Layer 7 of a small transformer language model trained on English Wikipedia (11 layers, counted from 0, width 96).
Take only the direct path to the model's output, skipping the later layers: a vector added to the residual stream pushes a token's score in proportion to its dot product with that token's output vector.

Output vectors of the tokens that the questions are about. A number n stands for (n - 128) times 0.012.
"as": 151, 138, 138, 105, 79, 126, 89, 100, 115, 128, 89, 159, 139, 137, 116, 126, 149, 158, 119, 176, 136, 126, 107, 136, 156, 137, 116, 140, 174, 103, 112, 128, 174, 86, 67, 162, 136, 141, 144, 112, 127, 139, 137, 99, 116, 96, 141, 77, 158, 128, 116, 171, 156, 95, 120, 125, 131, 153, 133, 134, 163, 112, 145, 132, 137, 110, 107, 144, 142, 122, 137, 127, 124, 151, 131, 103, 135, 130, 120, 127, 87, 108, 123, 109, 167, 145, 119, 139, 144, 90, 97, 166, 115, 110, 147, 139
"orld": 93, 107, 122, 123, 135, 142, 133, 117, 58, 169, 112, 86, 101, 163, 151, 107, 120, 85, 131, 131, 134, 132, 153, 84, 102, 141, 106, 125, 121, 149, 109, 92, 171, 92, 125, 120, 127, 124, 150, 209, 135, 168, 117, 154, 142, 134, 108, 119, 103, 108, 169, 140, 109, 118, 121, 142, 122, 96, 128, 96, 143, 139, 117, 169, 105, 95, 179, 149, 167, 165, 96, 126, 123, 141, 154, 114, 79, 164, 102, 100, 140, 157, 154, 154, 172, 97, 121, 82, 128, 153, 120, 125, 147, 128, 107, 190
"and": 115, 112, 99, 111, 146, 94, 129, 121, 125, 159, 68, 132, 116, 124, 162, 146, 174, 138, 157, 136, 125, 173, 160, 115, 124, 122, 130, 128, 118, 82, 163, 134, 151, 117, 146, 142, 149, 170, 119, 190, 157, 130, 147, 80, 123, 106, 120, 74, 159, 129, 117, 135, 178, 91, 134, 147, 126, 132, 124, 68, 149, 133, 110, 174, 129, 124, 133, 136, 148, 89, 97, 157, 137, 145, 101, 98, 138, 91, 154, 133, 116, 123, 144, 109, 170, 148, 100, 140, 95, 126, 154, 101, 107, 104, 104, 72
"ers": 126, 164, 120, 66, 113, 156, 72, 141, 134, 103, 155, 87, 122, 156, 111, 120, 112, 153, 152, 126, 129, 134, 75, 111, 135, 168, 123, 140, 167, 116, 117, 109, 172, 156, 166, 140, 101, 120, 151, 175, 104, 103, 106, 110, 103, 132, 155, 133, 107, 153, 130, 151, 158, 148, 110, 168, 126, 156, 130, 71, 70, 139, 141, 122, 110, 140, 127, 163, 135, 84, 100, 121, 73, 169, 102, 80, 105, 163, 165, 147, 85, 115, 132, 124, 119, 125, 150, 144, 146, 65, 119, 180, 167, 127, 164, 122
" 6": 131, 162, 136, 155, 126, 119, 164, 123, 147, 114, 144, 116, 122, 119, 148, 128, 98, 157, 120, 139, 163, 148, 115, 131, 122, 159, 92, 119, 129, 103, 135, 129, 117, 126, 114, 115, 154, 134, 145, 135, 102, 103, 127, 167, 123, 128, 122, 118, 109, 112, 146, 90, 169, 139, 116, 129, 126, 135, 126, 113, 103, 104, 142, 166, 90, 150, 106, 114, 121, 153, 124, 113, 154, 112, 145, 137, 142, 109, 114, 122, 150, 119, 152, 141, 84, 105, 106, 135, 134, 113, 150, 136, 117, 125, 113, 130
" pl": 105, 45, 135, 129, 109, 137, 154, 158, 140, 114, 144, 118, 102, 110, 102, 108, 126, 123, 152, 136, 97, 119, 131, 98, 137, 110, 94, 132, 113, 130, 161, 119, 122, 163, 168, 144, 149, 121, 124, 115, 132, 109, 96, 174, 165, 155, 138, 157, 107, 141, 124, 136, 128, 135, 115, 131, 126, 161, 129, 103, 139, 146, 156, 122, 147, 137, 120, 138, 124, 138, 74, 127, 140, 136, 120, 139, 147, 144, 134, 125, 101, 181, 109, 143, 98, 117, 130, 131, 84, 106, 140, 106, 136, 151, 120, 123
" D": 101, 112, 148, 150, 119, 104, 160, 155, 138, 112, 128, 151, 130, 152, 122, 123, 118, 102, 125, 113, 119, 129, 152, 123, 128, 124, 134, 129, 138, 136, 111, 141, 102, 126, 127, 129, 118, 163, 132, 137, 126, 111, 140, 92, 102, 164, 162, 127, 87, 121, 124, 118, 129, 147, 117, 118, 128, 94, 126, 141, 128, 110, 134, 120, 133, 143, 115, 108, 107, 149, 135, 102, 153, 145, 146, 139, 159, 120, 150, 138, 120, 105, 135, 123, 141, 137, 141, 131, 148, 110, 104, 91, 102, 129, 158, 140
"ce": 127, 123, 84, 105, 94, 133, 110, 155, 143, 175, 105, 173, 101, 110, 119, 103, 127, 185, 94, 132, 157, 110, 147, 103, 114, 98, 69, 77, 107, 120, 113, 137, 125, 109, 168, 126, 83, 187, 133, 125, 134, 122, 178, 118, 179, 88, 89, 150, 149, 170, 170, 102, 106, 135, 156, 98, 129, 107, 136, 141, 112, 93, 112, 137, 168, 120, 89, 126, 143, 114, 118, 95, 118, 105, 144, 138, 157, 145, 159, 167, 118, 193, 116, 117, 139, 131, 161, 118, 102, 133, 124, 197, 132, 127, 109, 147
"em": 145, 172, 117, 100, 96, 142, 78, 78, 156, 150, 111, 141, 84, 163, 163, 160, 91, 138, 138, 120, 131, 112, 155, 101, 113, 151, 143, 137, 185, 156, 117, 90, 157, 124, 199, 125, 123, 105, 113, 99, 178, 151, 118, 91, 118, 113, 119, 128, 138, 115, 112, 106, 116, 167, 187, 134, 130, 166, 132, 108, 104, 124, 108, 112, 117, 120, 149, 142, 161, 114, 64, 152, 151, 144, 145, 153, 147, 131, 118, 126, 118, 124, 88, 111, 141, 109, 112, 125, 133, 108, 142, 145, 106, 90, 110, 136
"ors": 134, 114, 96, 92, 76, 128, 27, 134, 124, 161, 105, 135, 79, 153, 148, 118, 151, 150, 118, 129, 139, 181, 141, 157, 93, 151, 91, 142, 122, 129, 123, 109, 166, 124, 102, 156, 81, 120, 130, 148, 172, 146, 157, 151, 110, 141, 127, 110, 137, 121, 114, 101, 138, 123, 130, 146, 126, 166, 134, 124, 83, 142, 152, 123, 112, 137, 117, 136, 158, 92, 153, 132, 88, 139, 185, 84, 141, 128, 91, 122, 125, 126, 129, 139, 171, 77, 165, 114, 148, 85, 149, 125, 184, 133, 128, 123
" p": 120, 111, 147, 146, 107, 144, 117, 149, 133, 131, 127, 94, 141, 116, 103, 109, 125, 126, 143, 130, 110, 117, 117, 104, 122, 114, 101, 118, 129, 144, 146, 141, 107, 153, 136, 136, 164, 99, 128, 113, 111, 115, 118, 140, 146, 151, 163, 149, 111, 169, 135, 145, 106, 109, 131, 127, 130, 124, 123, 132, 109, 147, 116, 112, 157, 128, 117, 130, 97, 127, 108, 134, 150, 132, 129, 133, 149, 139, 129, 154, 132, 149, 119, 126, 92, 147, 140, 114, 136, 120, 136, 109, 135, 136, 138, 112
"ons": 117, 148, 91, 74, 103, 151, 73, 118, 104, 130, 81, 145, 73, 94, 131, 106, 163, 89, 104, 168, 139, 154, 113, 178, 125, 111, 126, 135, 74, 128, 113, 86, 165, 129, 145, 159, 171, 154, 173, 152, 158, 146, 159, 110, 121, 147, 119, 142, 116, 105, 148, 115, 210, 128, 93, 117, 127, 160, 139, 167, 140, 176, 148, 118, 98, 139, 131, 176, 138, 121, 102, 115, 152, 149, 133, 116, 146, 112, 143, 129, 76, 116, 149, 92, 114, 75, 167, 108, 90, 133, 192, 142, 113, 81, 153, 82
"ans": 146, 97, 136, 108, 110, 136, 91, 114, 136, 127, 157, 118, 118, 105, 166, 119, 162, 82, 155, 136, 112, 155, 86, 126, 115, 168, 111, 131, 161, 79, 134, 86, 178, 75, 130, 186, 142, 149, 140, 122, 168, 155, 120, 115, 121, 99, 126, 135, 154, 112, 126, 114, 183, 77, 119, 111, 126, 161, 133, 164, 90, 124, 142, 97, 116, 144, 180, 122, 167, 117, 119, 120, 104, 133, 131, 105, 107, 121, 117, 130, 63, 185, 122, 95, 157, 134, 146, 112, 136, 109, 166, 138, 159, 106, 102, 145
"ited": 113, 135, 91, 95, 106, 152, 137, 106, 143, 110, 148, 137, 94, 120, 166, 126, 118, 155, 133, 93, 148, 157, 117, 111, 168, 140, 121, 107, 33, 171, 160, 120, 79, 79, 138, 169, 163, 149, 70, 198, 103, 143, 137, 135, 194, 159, 68, 152, 136, 131, 98, 137, 142, 154, 157, 142, 124, 118, 138, 150, 136, 109, 110, 109, 106, 97, 88, 127, 212, 111, 82, 131, 97, 135, 151, 116, 129, 139, 112, 92, 198, 74, 103, 120, 125, 137, 157, 91, 128, 132, 120, 120, 167, 151, 150, 132
"}": 174, 146, 112, 127, 160, 147, 158, 108, 89, 113, 178, 149, 142, 94, 151, 136, 141, 82, 124, 76, 106, 105, 136, 128, 147, 140, 130, 134, 91, 148, 118, 122, 158, 133, 135, 170, 92, 123, 116, 108, 120, 110, 150, 173, 97, 79, 71, 137, 135, 138, 145, 135, 116, 110, 117, 171, 128, 162, 133, 132, 167, 105, 135, 199, 98, 132, 133, 66, 165, 183, 106, 89, 153, 89, 97, 85, 150, 173, 104, 88, 126, 184, 93, 118, 91, 109, 131, 159, 126, 103, 151, 139, 151, 126, 151, 109
"her": 95, 149, 129, 74, 127, 134, 66, 63, 153, 119, 117, 171, 129, 109, 109, 82, 137, 103, 142, 167, 107, 143, 65, 147, 145, 97, 140, 131, 122, 103, 144, 155, 183, 130, 168, 133, 122, 97, 104, 202, 172, 156, 97, 138, 170, 153, 117, 120, 80, 96, 134, 108, 130, 239, 128, 132, 129, 134, 135, 124, 118, 151, 125, 110, 82, 168, 115, 135, 130, 90, 103, 173, 129, 129, 113, 108, 108, 142, 86, 160, 156, 125, 134, 146, 169, 130, 139, 146, 82, 132, 162, 91, 111, 145, 109, 135
"les": 162, 147, 123, 51, 68, 183, 135, 172, 170, 172, 153, 141, 90, 136, 85, 125, 141, 137, 69, 146, 92, 128, 110, 138, 104, 153, 141, 128, 125, 107, 107, 103, 149, 126, 123, 128, 125, 128, 133, 179, 113, 174, 125, 130, 163, 131, 95, 158, 132, 125, 103, 176, 167, 186, 90, 151, 124, 122, 132, 131, 97, 120, 179, 77, 105, 143, 78, 149, 153, 145, 118, 91, 124, 88, 100, 99, 106, 135, 128, 147, 63, 140, 137, 107, 169, 99, 155, 149, 93, 115, 123, 113, 158, 147, 141, 139
"uring": 99, 159, 118, 82, 124, 99, 92, 157, 98, 122, 179, 137, 100, 71, 160, 91, 118, 120, 166, 97, 153, 141, 137, 166, 183, 92, 111, 104, 137, 138, 132, 123, 177, 75, 98, 109, 130, 98, 152, 207, 111, 161, 134, 175, 95, 142, 116, 127, 116, 86, 125, 100, 76, 166, 173, 128, 127, 194, 134, 148, 133, 152, 122, 77, 120, 80, 142, 173, 190, 137, 121, 91, 129, 116, 158, 113, 104, 137, 100, 108, 145, 153, 162, 128, 101, 76, 177, 134, 98, 151, 175, 89, 106, 132, 150, 121
"vel": 127, 159, 105, 123, 124, 112, 113, 87, 131, 148, 137, 117, 158, 118, 145, 144, 179, 156, 133, 128, 138, 165, 140, 92, 107, 120, 102, 99, 160, 175, 165, 162, 142, 109, 157, 90, 124, 127, 98, 128, 145, 127, 101, 119, 130, 68, 65, 96, 102, 152, 168, 156, 163, 127, 107, 155, 128, 124, 138, 153, 113, 113, 108, 120, 85, 101, 111, 155, 182, 150, 101, 78, 135, 120, 99, 118, 64, 137, 150, 135, 100, 212, 119, 157, 146, 140, 121, 77, 175, 122, 174, 103, 90, 123, 134, 150
"^": 165, 127, 120, 102, 171, 107, 151, 119, 144, 177, 112, 87, 155, 99, 131, 119, 157, 67, 118, 147, 125, 85, 146, 123, 145, 108, 145, 115, 132, 144, 97, 130, 144, 143, 142, 160, 97, 137, 99, 92, 109, 136, 154, 154, 113, 91, 121, 85, 164, 93, 135, 113, 111, 155, 88, 147, 127, 170, 136, 127, 141, 150, 134, 139, 108, 141, 119, 90, 152, 164, 87, 138, 135, 130, 119, 138, 148, 140, 160, 124, 116, 148, 87, 155, 76, 123, 129, 106, 115, 111, 114, 118, 173, 157, 169, 124
"ct": 147, 142, 95, 79, 152, 122, 85, 179, 124, 126, 126, 184, 122, 72, 107, 107, 140, 153, 166, 83, 107, 120, 160, 155, 139, 136, 77, 100, 78, 169, 149, 159, 104, 108, 145, 113, 97, 130, 80, 126, 160, 107, 152, 102, 155, 79, 119, 158, 97, 137, 125, 133, 120, 117, 163, 109, 125, 122, 131, 161, 143, 116, 94, 146, 134, 107, 105, 138, 151, 167, 140, 93, 153, 108, 92, 142, 119, 144, 70, 149, 118, 178, 118, 126, 148, 144, 165, 96, 181, 131, 112, 79, 205, 129, 126, 183
"hn": 119, 155, 83, 58, 123, 104, 144, 115, 163, 117, 167, 148, 157, 127, 139, 85, 151, 74, 127, 139, 132, 133, 89, 111, 105, 80, 110, 110, 121, 107, 146, 169, 171, 124, 165, 136, 175, 124, 137, 145, 142, 135, 170, 110, 114, 123, 80, 152, 135, 131, 111, 102, 142, 245, 120, 113, 126, 130, 140, 162, 126, 127, 130, 114, 126, 133, 159, 123, 154, 155, 76, 142, 86, 110, 157, 142, 85, 102, 97, 128, 171, 155, 165, 102, 141, 98, 107, 85, 129, 128, 105, 171, 99, 120, 143, 130

Each question shows what one neuron of this layer's MLP adds at an activation of 1. A number n stands for (n - 128) times 0.0013.

n93: 132, 109, 138, 109, 140, 108, 190, 123, 168, 59, 154, 133, 125, 164, 163, 86, 110, 152, 106, 79, 152, 106, 82, 103, 96, 119, 139, 133, 149, 155, 162, 141, 100, 126, 121, 133, 110, 116, 95, 100, 104, 131, 135, 112, 110, 91, 132, 119, 139, 149, 118, 131, 163, 133, 116, 99, 153, 109, 150, 140, 163, 102, 108, 141, 134, 117, 129, 134, 192, 161, 146, 129, 85, 145, 135, 114, 88, 138, 122, 147, 116, 199, 152, 111, 122, 119, 117, 100, 95, 126, 122, 138, 133, 108, 184, 117
Which three tokens does it push up most, strongest first? "hn", "vel", "}"

n346: 142, 90, 118, 139, 128, 141, 65, 162, 119, 122, 169, 86, 67, 125, 106, 146, 138, 170, 131, 157, 179, 104, 154, 148, 138, 51, 104, 172, 107, 133, 118, 136, 135, 121, 152, 128, 88, 154, 158, 144, 100, 117, 115, 121, 96, 167, 173, 108, 144, 101, 118, 96, 131, 119, 186, 135, 173, 116, 147, 131, 110, 124, 141, 114, 135, 119, 144, 116, 139, 106, 104, 143, 145, 150, 106, 132, 133, 102, 84, 140, 124, 89, 108, 153, 118, 135, 83, 148, 159, 152, 198, 122, 105, 113, 146, 152
Pushed up most: "uring"

n322: 109, 122, 128, 195, 104, 119, 140, 143, 137, 108, 136, 136, 162, 138, 140, 119, 121, 124, 119, 101, 110, 152, 156, 112, 146, 101, 110, 117, 129, 83, 113, 156, 116, 163, 150, 132, 107, 122, 131, 156, 133, 97, 138, 106, 122, 134, 136, 111, 143, 124, 114, 127, 141, 131, 122, 123, 152, 124, 90, 136, 118, 112, 79, 119, 148, 148, 138, 127, 86, 141, 159, 113, 158, 144, 131, 155, 143, 130, 171, 124, 76, 117, 108, 149, 159, 151, 102, 143, 129, 155, 106, 95, 111, 93, 169, 115
Which three tokens does it push up most, strongest first? " D", "and", " p"

n224: 115, 139, 130, 131, 133, 143, 142, 136, 129, 109, 126, 131, 152, 106, 138, 122, 162, 53, 150, 136, 93, 130, 119, 106, 115, 88, 103, 110, 158, 96, 116, 144, 149, 171, 139, 128, 128, 117, 117, 150, 115, 156, 112, 139, 114, 134, 114, 78, 129, 161, 135, 164, 140, 133, 94, 106, 148, 110, 137, 124, 113, 164, 129, 134, 164, 161, 112, 86, 89, 146, 112, 98, 76, 185, 116, 189, 126, 155, 110, 182, 108, 182, 158, 179, 103, 117, 130, 105, 138, 74, 136, 119, 132, 182, 107, 84
Which of these tokens does it push down most? "ited"

n44: 99, 145, 119, 204, 133, 127, 126, 140, 117, 132, 113, 143, 128, 162, 151, 116, 99, 63, 92, 130, 114, 104, 165, 122, 87, 138, 128, 162, 139, 92, 143, 126, 116, 127, 163, 126, 120, 101, 119, 125, 163, 110, 117, 156, 124, 178, 130, 135, 186, 117, 104, 162, 137, 153, 169, 117, 98, 160, 131, 136, 113, 113, 115, 86, 120, 168, 107, 147, 84, 147, 160, 99, 133, 118, 137, 197, 129, 104, 171, 148, 114, 89, 118, 137, 130, 71, 143, 115, 102, 157, 118, 77, 121, 102, 152, 111
Pushed up most: " D"

n78: 147, 69, 101, 142, 193, 79, 116, 179, 115, 94, 158, 83, 117, 107, 124, 107, 144, 99, 125, 120, 112, 141, 109, 108, 121, 169, 141, 119, 141, 89, 132, 98, 123, 159, 117, 121, 129, 106, 134, 135, 116, 123, 114, 152, 122, 131, 104, 100, 93, 149, 95, 156, 94, 144, 140, 163, 194, 161, 137, 115, 138, 145, 131, 146, 108, 120, 183, 116, 83, 89, 135, 130, 121, 126, 183, 130, 138, 156, 161, 138, 171, 141, 127, 127, 137, 157, 114, 115, 101, 135, 103, 121, 179, 123, 103, 98
Pushed up most: " pl"

n0: 121, 152, 184, 165, 163, 189, 171, 146, 120, 138, 125, 133, 183, 133, 136, 111, 73, 158, 177, 138, 88, 132, 117, 72, 126, 142, 121, 59, 114, 131, 113, 126, 117, 107, 110, 93, 139, 130, 134, 140, 112, 97, 170, 124, 160, 109, 152, 135, 101, 81, 151, 121, 105, 153, 111, 113, 103, 74, 94, 90, 77, 141, 141, 119, 154, 108, 166, 122, 92, 147, 170, 148, 151, 141, 131, 153, 82, 152, 190, 111, 98, 153, 130, 160, 162, 119, 117, 111, 96, 143, 110, 119, 114, 106, 154, 126
Pushed up most: "orld"

n314: 145, 112, 128, 139, 100, 106, 130, 156, 121, 115, 155, 164, 155, 62, 150, 149, 130, 140, 116, 116, 170, 123, 117, 121, 73, 114, 119, 119, 141, 157, 142, 104, 112, 129, 127, 180, 150, 119, 102, 117, 124, 163, 156, 101, 161, 130, 122, 122, 160, 166, 129, 113, 130, 104, 133, 108, 29, 112, 147, 124, 148, 129, 120, 73, 140, 138, 89, 148, 185, 134, 155, 78, 77, 147, 103, 180, 132, 143, 140, 161, 132, 148, 128, 120, 161, 126, 84, 144, 162, 167, 121, 149, 127, 129, 86, 85
Pushed up most: "ce"

n212: 185, 95, 121, 137, 126, 95, 93, 127, 120, 134, 130, 84, 131, 95, 161, 135, 105, 160, 182, 163, 159, 115, 104, 114, 129, 166, 124, 148, 67, 159, 141, 80, 122, 154, 148, 119, 145, 115, 152, 157, 99, 107, 109, 122, 136, 62, 73, 112, 87, 113, 123, 154, 127, 130, 160, 123, 170, 149, 134, 119, 114, 116, 135, 174, 120, 118, 133, 133, 154, 143, 112, 123, 110, 106, 128, 136, 132, 163, 125, 134, 143, 104, 113, 139, 193, 119, 142, 113, 128, 118, 98, 112, 191, 134, 134, 117
Pushed up most: "ited"

n85: 121, 117, 138, 100, 131, 118, 155, 160, 165, 115, 153, 119, 118, 132, 127, 152, 127, 131, 174, 135, 145, 89, 129, 134, 137, 167, 109, 145, 113, 78, 127, 137, 104, 150, 130, 120, 137, 104, 125, 146, 134, 99, 104, 152, 128, 93, 130, 161, 163, 119, 117, 126, 105, 65, 150, 119, 144, 164, 122, 129, 115, 139, 128, 131, 84, 134, 146, 124, 108, 127, 124, 115, 139, 113, 128, 93, 138, 161, 157, 88, 145, 160, 161, 133, 131, 131, 140, 104, 129, 110, 141, 158, 104, 90, 149, 102
Pushed up most: "}"

n34: 117, 146, 156, 111, 106, 119, 125, 150, 221, 138, 143, 132, 147, 146, 134, 103, 142, 114, 111, 113, 133, 180, 115, 110, 153, 130, 110, 119, 152, 150, 146, 85, 143, 176, 88, 131, 130, 160, 154, 161, 87, 136, 152, 110, 105, 127, 117, 105, 122, 131, 174, 90, 144, 124, 138, 147, 121, 111, 155, 95, 131, 104, 121, 83, 144, 126, 104, 137, 87, 127, 149, 62, 94, 156, 113, 113, 140, 127, 141, 178, 101, 93, 136, 125, 129, 107, 104, 153, 126, 113, 149, 141, 146, 109, 139, 140
Pushed up most: "ers"

n337: 114, 163, 119, 140, 144, 162, 151, 169, 63, 127, 143, 156, 113, 64, 120, 126, 122, 137, 137, 142, 133, 169, 131, 108, 144, 118, 166, 99, 145, 95, 94, 118, 122, 103, 114, 141, 131, 120, 115, 136, 122, 126, 128, 135, 111, 120, 142, 135, 114, 132, 139, 141, 131, 170, 130, 133, 117, 143, 148, 121, 126, 153, 191, 134, 148, 142, 99, 90, 113, 87, 124, 143, 100, 142, 133, 96, 129, 106, 102, 79, 187, 46, 171, 102, 141, 117, 115, 173, 127, 142, 119, 124, 154, 134, 88, 172
Which of these tokens does it push down most? "vel"

n51: 178, 122, 138, 115, 121, 141, 131, 106, 95, 116, 133, 124, 116, 92, 124, 167, 140, 105, 85, 146, 122, 129, 166, 124, 150, 114, 168, 133, 131, 128, 122, 170, 151, 141, 151, 121, 128, 140, 129, 52, 151, 143, 105, 122, 104, 150, 156, 137, 172, 104, 133, 135, 131, 148, 91, 118, 199, 127, 122, 117, 130, 119, 135, 130, 150, 135, 124, 105, 96, 131, 93, 158, 153, 94, 113, 113, 155, 91, 71, 113, 141, 123, 108, 100, 132, 121, 100, 126, 165, 156, 103, 105, 186, 129, 135, 70
Which three tokens does it push up most, strongest first? "^", "}", "em"

n352: 138, 144, 137, 141, 156, 115, 127, 127, 149, 140, 129, 120, 153, 115, 148, 131, 112, 130, 154, 127, 142, 110, 143, 119, 138, 106, 95, 180, 153, 111, 112, 100, 105, 115, 166, 143, 111, 151, 99, 127, 173, 110, 146, 97, 148, 132, 138, 133, 197, 93, 110, 130, 177, 111, 117, 107, 155, 150, 125, 88, 112, 125, 127, 107, 124, 154, 137, 107, 118, 114, 125, 85, 92, 86, 99, 140, 110, 136, 131, 136, 143, 167, 104, 114, 152, 143, 110, 120, 163, 169, 89, 130, 76, 101, 156, 139
Pushed up most: "ans"

n47: 146, 129, 130, 151, 119, 88, 130, 131, 93, 158, 141, 127, 151, 138, 115, 157, 168, 146, 141, 138, 137, 140, 105, 101, 138, 115, 98, 122, 127, 139, 146, 115, 127, 131, 114, 132, 147, 71, 114, 140, 113, 139, 128, 119, 127, 133, 131, 126, 118, 111, 131, 144, 89, 93, 164, 164, 93, 119, 143, 82, 116, 142, 155, 166, 99, 113, 138, 140, 121, 142, 161, 116, 127, 132, 160, 135, 128, 110, 84, 84, 130, 127, 93, 155, 150, 129, 151, 68, 114, 132, 126, 145, 137, 139, 148, 108
Pushed up most: "orld"

n325: 89, 96, 82, 116, 133, 122, 127, 123, 165, 144, 91, 96, 106, 148, 144, 146, 166, 112, 121, 118, 100, 120, 119, 146, 133, 151, 127, 155, 136, 120, 99, 146, 111, 137, 157, 141, 102, 152, 138, 144, 144, 140, 92, 114, 104, 76, 159, 114, 135, 113, 141, 154, 120, 113, 101, 125, 131, 120, 52, 109, 167, 119, 80, 160, 136, 138, 148, 154, 198, 150, 138, 145, 139, 124, 103, 103, 135, 124, 129, 115, 125, 87, 156, 144, 174, 135, 132, 156, 132, 143, 124, 120, 132, 103, 161, 105
Which three tokens does it push up most, strongest first? "and", "orld", "as"

n91: 113, 126, 132, 155, 105, 171, 139, 141, 120, 132, 116, 147, 140, 133, 105, 132, 107, 90, 102, 161, 126, 125, 51, 119, 151, 140, 141, 102, 161, 114, 123, 80, 142, 99, 139, 127, 140, 151, 131, 118, 123, 150, 113, 121, 162, 159, 152, 127, 174, 161, 131, 112, 162, 75, 134, 158, 113, 100, 165, 105, 104, 126, 93, 165, 99, 106, 146, 141, 104, 104, 116, 134, 148, 143, 127, 107, 140, 100, 149, 147, 103, 120, 144, 143, 93, 131, 129, 180, 138, 133, 158, 158, 107, 120, 51, 124
Pushed up most: "ans"

n278: 142, 119, 138, 164, 154, 141, 126, 125, 115, 113, 140, 106, 128, 87, 50, 180, 143, 161, 140, 131, 139, 123, 161, 82, 105, 130, 113, 105, 111, 158, 139, 82, 97, 165, 102, 118, 189, 136, 130, 116, 124, 157, 86, 130, 109, 121, 185, 85, 92, 172, 117, 101, 137, 111, 144, 126, 151, 90, 99, 139, 118, 164, 107, 137, 102, 124, 133, 74, 119, 141, 122, 110, 162, 111, 173, 125, 141, 182, 167, 146, 131, 128, 118, 132, 106, 180, 137, 79, 84, 118, 163, 95, 119, 132, 119, 161
Pushed up most: " p"

n164: 141, 159, 112, 105, 156, 75, 78, 97, 129, 109, 150, 110, 142, 97, 112, 139, 105, 115, 143, 118, 135, 145, 126, 153, 153, 144, 144, 209, 101, 108, 142, 140, 98, 100, 117, 125, 111, 141, 115, 112, 104, 111, 109, 102, 119, 126, 188, 126, 139, 115, 123, 211, 131, 162, 113, 129, 141, 138, 89, 157, 141, 128, 114, 160, 113, 124, 99, 120, 158, 102, 81, 125, 95, 143, 175, 119, 130, 140, 169, 112, 181, 134, 153, 166, 56, 151, 199, 90, 150, 116, 128, 123, 93, 91, 124, 137
Pushed up most: "ited"

n283: 101, 121, 113, 138, 133, 131, 129, 115, 122, 86, 108, 99, 153, 110, 162, 163, 139, 97, 132, 140, 144, 110, 137, 177, 129, 117, 94, 125, 162, 120, 118, 121, 122, 166, 136, 122, 169, 94, 146, 171, 93, 146, 127, 128, 127, 125, 102, 112, 102, 66, 118, 110, 121, 145, 123, 90, 126, 118, 161, 180, 159, 91, 119, 163, 105, 156, 132, 163, 97, 175, 101, 141, 91, 119, 156, 152, 118, 129, 97, 128, 208, 107, 134, 142, 104, 147, 110, 90, 138, 158, 90, 172, 151, 125, 127, 136
Which of these tokens does it push down most? "les"

n41: 115, 127, 183, 151, 180, 109, 129, 162, 123, 113, 113, 128, 173, 106, 119, 99, 142, 151, 170, 76, 133, 111, 199, 135, 141, 150, 97, 97, 155, 132, 159, 109, 162, 141, 106, 165, 88, 95, 131, 153, 97, 118, 97, 137, 155, 104, 137, 159, 112, 145, 149, 100, 133, 120, 126, 115, 163, 101, 142, 89, 131, 143, 154, 80, 132, 135, 143, 113, 90, 139, 157, 116, 148, 99, 99, 147, 151, 118, 135, 145, 132, 143, 154, 129, 161, 129, 86, 156, 72, 68, 132, 127, 109, 129, 153, 101
Pushed up most: " pl"

n235: 138, 123, 135, 126, 117, 95, 108, 95, 160, 142, 157, 109, 133, 100, 145, 147, 162, 122, 77, 107, 132, 133, 99, 125, 101, 112, 125, 122, 127, 167, 157, 110, 166, 82, 126, 89, 157, 127, 166, 159, 134, 139, 141, 122, 162, 130, 117, 186, 110, 99, 126, 113, 111, 106, 104, 153, 117, 111, 147, 122, 86, 143, 117, 153, 141, 142, 138, 143, 89, 130, 159, 132, 132, 127, 183, 124, 136, 112, 108, 113, 125, 147, 119, 181, 128, 130, 143, 140, 84, 128, 98, 172, 139, 97, 88, 124
Pushed up most: "orld"

n46: 94, 98, 155, 92, 94, 133, 113, 140, 131, 71, 111, 114, 98, 125, 132, 114, 121, 100, 104, 93, 156, 130, 153, 124, 119, 166, 151, 150, 113, 139, 156, 129, 94, 82, 142, 129, 143, 109, 106, 126, 144, 114, 152, 112, 153, 116, 121, 154, 120, 142, 150, 137, 120, 139, 138, 159, 97, 143, 125, 136, 119, 152, 118, 133, 111, 143, 141, 100, 160, 127, 156, 103, 149, 137, 107, 150, 110, 159, 159, 124, 106, 118, 61, 145, 177, 159, 175, 163, 145, 155, 153, 67, 94, 153, 117, 83
Which of these tokens does it push down most? "hn"

n320: 117, 79, 118, 116, 105, 122, 129, 129, 116, 165, 107, 161, 151, 80, 91, 102, 134, 125, 120, 138, 141, 127, 140, 137, 118, 168, 142, 133, 109, 72, 120, 124, 191, 132, 133, 118, 102, 112, 137, 117, 146, 140, 118, 135, 135, 133, 155, 96, 113, 129, 173, 148, 100, 115, 144, 124, 158, 121, 150, 104, 119, 160, 108, 124, 118, 154, 127, 104, 140, 140, 154, 113, 190, 143, 142, 150, 139, 156, 112, 108, 142, 83, 117, 153, 134, 71, 131, 141, 140, 97, 136, 165, 139, 120, 113, 82
Pushed up most: "ors"

n247: 88, 105, 166, 200, 121, 99, 87, 158, 151, 152, 96, 142, 147, 141, 126, 95, 155, 145, 134, 158, 134, 132, 140, 140, 105, 175, 162, 103, 94, 110, 132, 113, 124, 108, 151, 152, 154, 123, 111, 148, 150, 98, 153, 84, 156, 102, 66, 129, 123, 103, 137, 130, 104, 104, 133, 132, 153, 152, 159, 143, 117, 102, 161, 170, 129, 96, 131, 149, 90, 122, 148, 175, 107, 113, 110, 113, 76, 124, 153, 139, 119, 123, 136, 146, 146, 166, 151, 100, 145, 137, 142, 111, 105, 123, 139, 91
Which two tokens does it push up most, strongest first? "and", "vel"

n149: 153, 138, 139, 153, 142, 110, 160, 168, 119, 98, 123, 87, 165, 144, 102, 127, 99, 110, 119, 128, 163, 130, 136, 115, 140, 113, 113, 93, 108, 111, 150, 152, 136, 112, 109, 147, 189, 138, 127, 93, 121, 116, 107, 142, 119, 189, 185, 141, 111, 139, 172, 72, 127, 134, 119, 166, 154, 119, 102, 147, 129, 110, 116, 128, 130, 94, 119, 94, 94, 145, 158, 111, 135, 143, 136, 109, 155, 86, 126, 144, 112, 119, 113, 107, 153, 158, 127, 147, 117, 153, 88, 67, 130, 143, 130, 124
Which three tokens does it push up most, strongest first? " D", " p", " 6"

n30: 100, 124, 103, 126, 162, 124, 114, 96, 130, 126, 163, 121, 124, 157, 142, 97, 120, 107, 110, 132, 92, 93, 97, 107, 83, 118, 139, 105, 107, 184, 135, 145, 153, 112, 129, 124, 130, 166, 147, 126, 135, 139, 105, 164, 97, 147, 129, 116, 102, 183, 149, 114, 149, 184, 131, 135, 129, 83, 137, 101, 141, 156, 104, 119, 98, 155, 67, 153, 124, 97, 161, 151, 123, 120, 140, 121, 121, 116, 132, 156, 169, 198, 108, 138, 120, 102, 117, 174, 153, 126, 138, 136, 132, 117, 143, 107
Which three tokens does it push up most, strongest first? "her", "hn", "vel"